Layer 6 of a small transformer language model trained on English Wikipedia (16 layers, counted from 0, width 128).
A neuron's activation on a vector x is SiLU(gate . x) times (in . x), where the dot is the dot product.

Input weights of the MLP neurons that the questions are about. A number n stands for (n - 500) times 0.00055.
n23 gate: 463 738 488 675 693 207 737 516 367 479 424 766 587 466 496 377 323 540 300 467 480 412 569 463 376 543 464 677 477 461 369 451 455 572 629 302 448 700 379 445 634 476 479 488 496 647 376 636 557 551 586 613 500 484 558 338 410 537 566 351 322 529 662 519 692 652 552 929 500 287 324 539 455 505 448 652 517 235 465 484 800 320 662 527 611 456 739 307 363 428 572 611 318 444 489 391 764 496 284 645 458 686 504 446 427 409 300 434 321 329 600 291 457 298 521 685 226 552 673 583 504 411 548 557 747 590 639 298
n58 gate: 290 526 812 563 383 516 543 655 207 250 632 662 316 416 463 495 633 291 530 361 614 504 284 354 462 273 545 464 422 482 536 583 607 485 625 740 537 416 307 370 791 792 221 732 739 813 838 383 445 606 359 492 348 779 336 461 490 688 663 276 812 348 597 657 284 203 819 454 710 852 727 251 687 573 594 564 350 519 443 209 448 668 629 467 478 649 525 195 469 716 289 531 740 510 549 522 594 436 465 413 505 369 317 461 581 618 511 100 447 465 799 131 643 480 658 465 369 411 829 520 530 505 322 470 558 369 607 220
n70 gate: 370 403 463 514 437 424 714 619 350 357 553 679 492 500 624 606 365 489 702 248 640 331 584 388 362 465 724 534 504 523 597 475 394 692 389 500 353 410 611 446 562 581 434 568 587 399 584 470 356 726 399 375 444 629 561 638 541 500 443 489 395 523 530 599 375 507 337 587 404 320 617 783 688 285 574 463 623 711 574 694 719 657 586 651 529 445 548 496 485 426 520 712 535 401 390 475 592 574 590 565 751 528 602 715 451 538 388 553 678 585 454 177 496 392 549 350 464 155 341 561 537 455 595 496 644 366 572 315
n96 gate: 618 417 644 448 527 399 675 460 431 500 456 373 597 380 550 551 550 496 528 459 493 378 303 347 592 742 432 526 548 412 631 659 620 475 536 439 240 621 510 641 307 489 591 424 483 333 548 431 482 566 308 357 422 596 313 504 540 559 343 423 448 475 698 497 443 546 407 482 740 432 380 546 248 572 511 526 381 597 623 281 564 656 417 449 532 376 314 587 680 512 794 485 556 639 596 568 390 649 493 609 456 473 555 552 648 574 392 769 435 680 400 384 481 679 405 636 590 461 672 533 634 148 743 504 613 489 314 467
n105 gate: 269 126 356 729 279 195 407 525 517 355 492 492 504 770 625 371 93 459 658 445 528 307 566 469 582 392 563 542 546 335 462 732 479 260 467 312 378 427 551 708 220 541 457 438 444 694 584 725 504 524 615 435 473 557 684 460 587 425 254 508 412 121 525 481 280 565 431 584 659 435 431 422 694 199 472 526 588 374 477 591 819 589 369 663 482 512 471 446 718 573 427 579 556 618 630 518 710 597 525 656 539 741 612 568 624 415 606 525 402 478 475 339 474 390 471 655 251 423 496 496 621 488 627 471 487 467 557 696
n114 gate: 543 416 554 540 516 665 384 584 358 472 640 552 578 576 556 430 435 561 477 508 417 507 641 602 529 717 390 492 377 503 559 386 388 576 333 342 512 376 357 504 528 670 267 554 292 808 648 624 405 471 567 695 757 432 407 478 561 542 578 470 697 504 535 652 488 583 291 554 496 496 391 504 362 402 628 573 333 386 351 592 554 446 321 363 777 221 386 651 551 559 492 492 289 436 468 453 632 315 512 335 319 367 257 500 431 557 647 496 438 550 374 411 661 530 407 741 191 681 695 535 481 271 667 584 328 534 761 500
n148 gate: 500 792 491 241 201 333 279 743 448 606 421 755 653 468 590 625 561 478 679 409 811 334 492 496 395 439 448 433 569 485 495 495 392 574 975 561 820 491 449 381 473 727 533 460 651 629 613 581 430 287 534 496 416 654 613 142 482 666 469 470 444 383 853 521 435 443 522 608 733 468 548 453 359 377 434 411 315 611 328 355 558 514 390 521 651 334 725 536 215 891 658 608 316 622 600 446 722 557 433 663 395 307 289 333 496 595 737 567 318 558 336 598 654 509 298 512 402 517 528 247 256 403 504 359 505 407 484 397
n23 in: 417 593 593 692 664 261 620 526 751 358 420 811 293 419 398 219 535 581 664 659 474 481 590 411 165 609 500 571 261 591 738 631 609 430 632 559 528 663 393 401 554 394 652 481 611 347 576 605 529 500 521 462 493 676 376 367 373 608 590 500 439 496 519 577 741 482 658 492 516 360 471 422 390 545 496 514 599 361 605 664 507 476 651 476 366 555 788 661 519 537 609 496 446 522 385 352 500 471 448 616 542 645 429 389 481 236 357 425 493 558 496 362 391 666 290 513 660 238 415 549 587 674 358 433 620 526 568 541
n58 in: 384 515 324 679 639 413 686 515 647 542 332 461 268 530 520 633 469 706 435 343 500 525 336 680 517 554 546 667 451 471 413 484 607 399 529 473 624 680 482 311 364 518 561 401 372 393 373 515 413 423 762 372 555 522 262 525 562 420 393 362 496 493 619 659 584 594 551 567 374 569 586 523 536 378 803 483 664 356 555 542 650 429 542 690 448 536 314 748 705 508 500 404 500 532 592 650 586 615 386 587 690 508 478 298 533 568 574 426 486 925 444 621 488 631 637 382 496 324 458 541 572 555 447 628 542 504 621 318
n70 in: 581 424 370 685 60 452 432 648 564 490 598 528 354 526 506 586 570 644 400 432 506 324 432 463 605 543 523 468 514 439 382 500 481 597 409 503 453 659 497 503 562 693 397 529 531 614 361 340 375 287 430 525 434 406 625 531 437 399 516 421 543 481 503 616 434 537 569 542 775 586 438 410 375 542 497 471 604 324 695 503 438 452 573 551 524 540 503 558 497 517 682 468 444 441 536 324 655 413 452 544 428 600 433 437 589 394 662 739 488 428 584 649 480 597 455 500 360 351 549 616 788 399 543 560 536 516 375 362
n96 in: 882 320 369 691 239 419 377 459 242 546 226 607 352 557 744 562 591 571 500 419 429 386 472 391 660 431 531 643 588 437 464 515 434 514 493 598 526 378 645 511 589 507 468 358 337 573 658 337 510 295 457 560 494 490 591 450 593 676 500 387 437 594 507 626 478 635 558 559 533 475 767 275 376 530 564 522 449 602 487 401 426 556 612 510 477 510 418 618 528 409 568 392 546 490 461 427 679 541 552 489 477 478 549 519 224 632 617 621 356 629 288 427 518 555 563 452 483 399 532 308 358 373 519 630 647 637 497 503
n105 in: 302 443 412 637 331 641 769 522 430 390 541 571 641 588 668 341 232 471 421 549 493 497 425 546 316 512 386 674 407 573 409 625 404 356 399 550 376 294 658 432 485 550 458 471 535 581 489 426 493 479 232 602 763 489 623 372 463 533 382 567 688 485 653 348 825 597 605 563 633 584 457 519 468 549 677 430 391 349 614 253 745 528 390 514 440 496 525 408 530 609 312 522 511 511 523 650 392 626 511 437 393 381 334 698 518 336 355 533 455 503 290 489 504 427 178 331 426 399 679 574 547 453 414 555 370 518 274 507
n114 in: 470 664 530 500 531 725 624 614 455 717 472 503 489 609 479 500 517 490 526 584 503 489 204 451 596 394 418 493 471 497 608 652 513 442 737 698 563 760 402 473 351 593 551 266 611 398 600 460 519 642 430 432 370 481 490 465 513 572 596 547 300 487 370 525 634 477 558 463 370 623 461 396 446 453 352 643 528 255 444 582 576 306 535 494 475 716 578 556 657 666 462 453 537 539 557 565 461 426 329 500 466 578 483 460 605 279 528 229 503 594 561 704 600 396 520 414 472 561 337 580 545 333 533 523 572 474 264 460
n148 in: 619 648 659 385 366 678 592 465 541 467 593 445 386 537 558 411 391 514 629 392 692 457 421 547 567 496 386 486 661 472 595 621 464 531 469 429 451 552 449 391 423 417 800 450 370 589 370 561 374 412 439 469 310 486 593 397 376 332 471 350 445 464 705 443 552 517 633 504 640 574 590 548 546 336 444 346 304 652 346 497 464 332 441 447 639 264 781 768 511 613 419 747 614 615 614 775 528 483 705 389 386 377 507 477 287 424 549 504 271 509 319 560 388 444 360 420 524 465 379 604 303 493 587 405 507 429 529 761

Each question shows a token from some text and the vector x that enters the MLP there. A number n stands for (n - 500) times 0.014.

" Se": 416 380 440 497 455 508 567 413 446 515 570 467 472 439 491 532 486 478 558 645 386 609 519 418 544 509 580 580 510 530 557 487 363 463 597 602 527 415 530 542 545 389 497 572 452 566 512 523 583 507 400 396 472 401 561 567 491 597 467 434 458 515 495 573 538 568 614 458 435 528 540 434 485 578 467 534 445 669 532 419 587 507 523 476 464 515 372 479 537 566 449 426 324 483 742 577 583 489 497 413 453 404 677 440 525 425 501 590 473 564 493 582 472 583 453 386 477 439 513 592 506 504 495 368 437 460 534 385
Which two neurons fire most, strongest first? n96, n23

"go": 456 400 622 452 452 446 459 419 532 581 432 490 500 396 418 453 382 416 567 493 434 532 408 423 461 534 489 571 447 512 514 522 547 541 498 578 505 389 510 470 487 546 432 383 597 598 458 361 499 636 412 592 592 564 475 506 465 515 517 506 418 466 370 474 607 625 528 474 479 341 606 458 588 496 468 408 542 496 541 607 449 385 606 485 494 492 584 494 542 682 523 537 430 346 624 444 651 470 596 442 546 554 572 498 498 596 507 458 542 346 472 553 430 434 387 483 517 554 509 497 505 583 520 570 517 634 533 524
The neuron with the highest activation: n23

"T": 478 545 444 576 566 436 488 375 542 512 563 545 568 572 447 440 405 449 442 511 518 623 507 374 469 474 542 385 492 643 560 633 556 427 524 552 491 475 435 449 540 414 452 438 491 492 447 420 441 606 462 403 598 457 489 495 502 421 494 482 468 423 583 460 611 566 450 509 446 305 553 634 369 479 658 492 454 611 408 612 603 430 492 459 489 563 576 474 508 507 524 543 564 476 526 481 645 471 426 491 545 416 408 560 569 384 510 635 365 327 498 525 501 549 560 559 584 469 550 588 429 435 464 588 447 547 502 572
The neuron with the highest activation: n23

" |": 541 424 505 516 499 564 415 498 581 438 518 495 432 459 522 505 541 441 446 532 484 512 592 526 491 506 593 523 478 585 551 516 492 512 463 457 542 491 426 570 531 477 474 518 558 462 515 579 470 501 493 780 418 447 434 499 498 492 473 562 506 526 535 571 559 572 517 537 457 477 578 533 497 555 536 504 534 510 498 547 480 535 305 634 460 529 523 637 459 493 513 453 508 466 40 466 482 468 520 439 526 462 395 525 570 386 446 453 615 532 432 544 519 638 513 393 460 507 455 423 476 483 444 463 486 535 433 562
The neuron with the highest activation: n148

" On": 463 485 450 332 472 464 342 650 433 514 504 483 538 457 404 458 465 496 517 549 581 563 461 578 584 453 355 502 430 548 555 461 634 438 434 464 534 573 402 497 374 474 477 437 578 477 596 529 557 546 492 513 496 474 428 454 664 558 520 543 509 428 540 567 495 433 557 538 527 493 625 512 409 669 389 425 445 478 506 621 483 526 498 459 462 553 431 501 387 392 487 505 466 597 717 505 604 487 443 469 558 495 486 582 356 425 411 526 508 453 384 447 626 573 579 600 493 639 479 545 502 453 533 452 446 472 587 540
The neuron with the highest activation: n114

".": 570 466 447 463 495 412 454 504 545 476 559 580 559 410 427 659 521 453 309 569 586 387 661 456 550 467 483 484 597 655 452 552 505 449 593 559 527 463 516 413 643 501 471 443 563 461 471 456 584 487 442 669 548 462 416 538 512 513 405 558 678 379 504 507 373 601 512 548 530 507 547 469 509 479 524 477 532 509 495 545 491 540 486 633 471 427 566 497 346 460 596 521 462 460 407 605 485 462 331 619 499 514 485 548 423 419 501 427 457 503 475 583 525 545 512 580 479 451 412 486 467 599 331 452 470 431 419 545
The neuron with the highest activation: n114

" di": 540 368 554 461 451 600 547 511 462 539 575 413 482 576 480 471 424 555 517 544 556 723 385 461 597 565 594 520 474 521 376 510 544 467 552 418 545 517 517 459 580 489 328 478 474 573 487 556 466 515 513 461 461 381 430 513 531 630 401 451 601 518 476 564 528 513 439 474 443 598 529 427 528 516 374 402 523 493 545 507 437 511 494 455 561 483 619 388 480 532 567 555 562 388 601 452 358 419 419 502 408 489 538 506 567 403 558 609 640 455 584 557 591 478 543 321 472 502 494 679 531 510 373 413 513 477 507 418
The neuron with the highest activation: n23

";": 474 497 403 489 552 377 446 440 523 514 426 477 587 378 462 543 410 524 408 537 522 468 692 740 515 540 634 486 542 452 425 520 554 528 473 568 489 501 582 533 462 480 561 413 449 497 561 461 491 603 545 571 547 445 446 445 459 545 597 600 472 470 390 499 557 443 561 467 436 452 466 447 534 486 476 603 573 510 462 481 475 615 376 524 576 413 513 628 494 474 542 415 318 538 217 498 499 512 418 485 564 457 515 507 554 538 465 538 560 402 498 560 498 591 483 512 592 585 598 573 508 446 351 527 474 406 481 497
The neuron with the highest activation: n148

" Gu": 498 307 455 565 513 373 401 538 525 524 393 513 554 531 457 527 547 490 397 395 431 621 568 354 433 554 524 503 484 324 513 502 406 538 516 488 421 552 482 543 482 521 506 571 523 614 565 576 413 701 397 417 510 428 630 493 526 417 512 500 527 562 522 621 570 629 511 505 520 412 553 480 528 544 557 482 471 599 478 492 425 428 489 485 471 570 454 470 514 495 496 555 430 607 642 414 511 616 497 528 500 521 504 477 441 480 466 455 491 397 413 665 540 604 511 339 610 499 294 527 527 451 545 512 491 515 543 467
The neuron with the highest activation: n70

" A": 579 424 402 457 461 509 529 452 536 431 523 533 522 417 497 543 545 524 566 470 515 765 477 388 607 586 495 622 424 462 503 569 495 366 446 513 446 433 413 420 383 427 465 582 417 464 562 505 552 440 586 434 550 539 600 557 522 450 603 536 536 531 612 505 465 428 575 561 390 513 526 452 594 591 446 464 379 420 448 539 590 549 417 568 463 584 491 605 510 499 459 421 374 538 643 564 453 564 538 475 503 540 585 366 423 348 522 529 455 529 487 530 592 475 587 445 492 575 541 404 324 397 536 497 497 553 512 441
The neuron with the highest activation: n70

" L": 603 523 440 501 518 616 509 480 543 409 490 503 552 562 482 458 524 459 584 462 538 681 412 416 668 585 445 648 434 624 491 555 516 492 519 463 449 490 485 523 471 524 407 369 427 466 614 416 498 561 528 376 579 499 538 484 479 492 437 532 624 427 626 344 524 550 385 434 479 444 455 546 547 534 538 512 516 507 647 428 456 528 394 489 515 459 382 539 486 539 454 467 474 492 575 490 547 642 569 488 510 504 487 338 470 319 382 492 487 328 482 559 562 504 529 442 447 616 410 424 491 511 474 548 651 535 565 533
The neuron with the highest activation: n70

"ary": 495 467 461 486 617 462 495 563 466 478 563 506 520 466 578 467 461 539 481 570 514 353 477 560 443 444 569 476 511 742 564 436 426 513 329 537 578 453 622 507 436 436 465 485 466 525 395 431 434 488 428 539 406 490 564 510 437 482 497 530 473 560 505 613 492 529 480 498 450 440 621 471 458 467 486 435 597 566 577 511 345 429 593 370 475 569 417 600 389 446 602 459 543 576 738 576 490 389 545 600 658 515 515 529 472 480 461 484 607 427 517 452 462 519 470 594 531 381 380 463 549 479 595 542 388 554 505 453
Which neuron fires most, and how strongly? n70, at about 0.63

" De": 522 385 458 550 616 546 388 541 597 508 596 532 508 432 508 507 407 484 587 542 454 665 557 370 482 553 501 590 469 596 498 451 572 435 510 539 490 520 527 362 454 487 423 500 381 357 519 565 499 537 486 380 514 499 473 575 550 525 484 566 508 506 369 546 554 498 454 386 455 528 394 481 479 452 407 557 589 497 478 431 446 489 552 537 366 535 414 621 603 594 443 355 407 525 692 515 549 566 631 524 498 467 546 476 490 456 647 537 501 498 470 379 597 583 616 426 500 530 525 554 418 472 518 419 352 398 583 483
The neuron with the highest activation: n148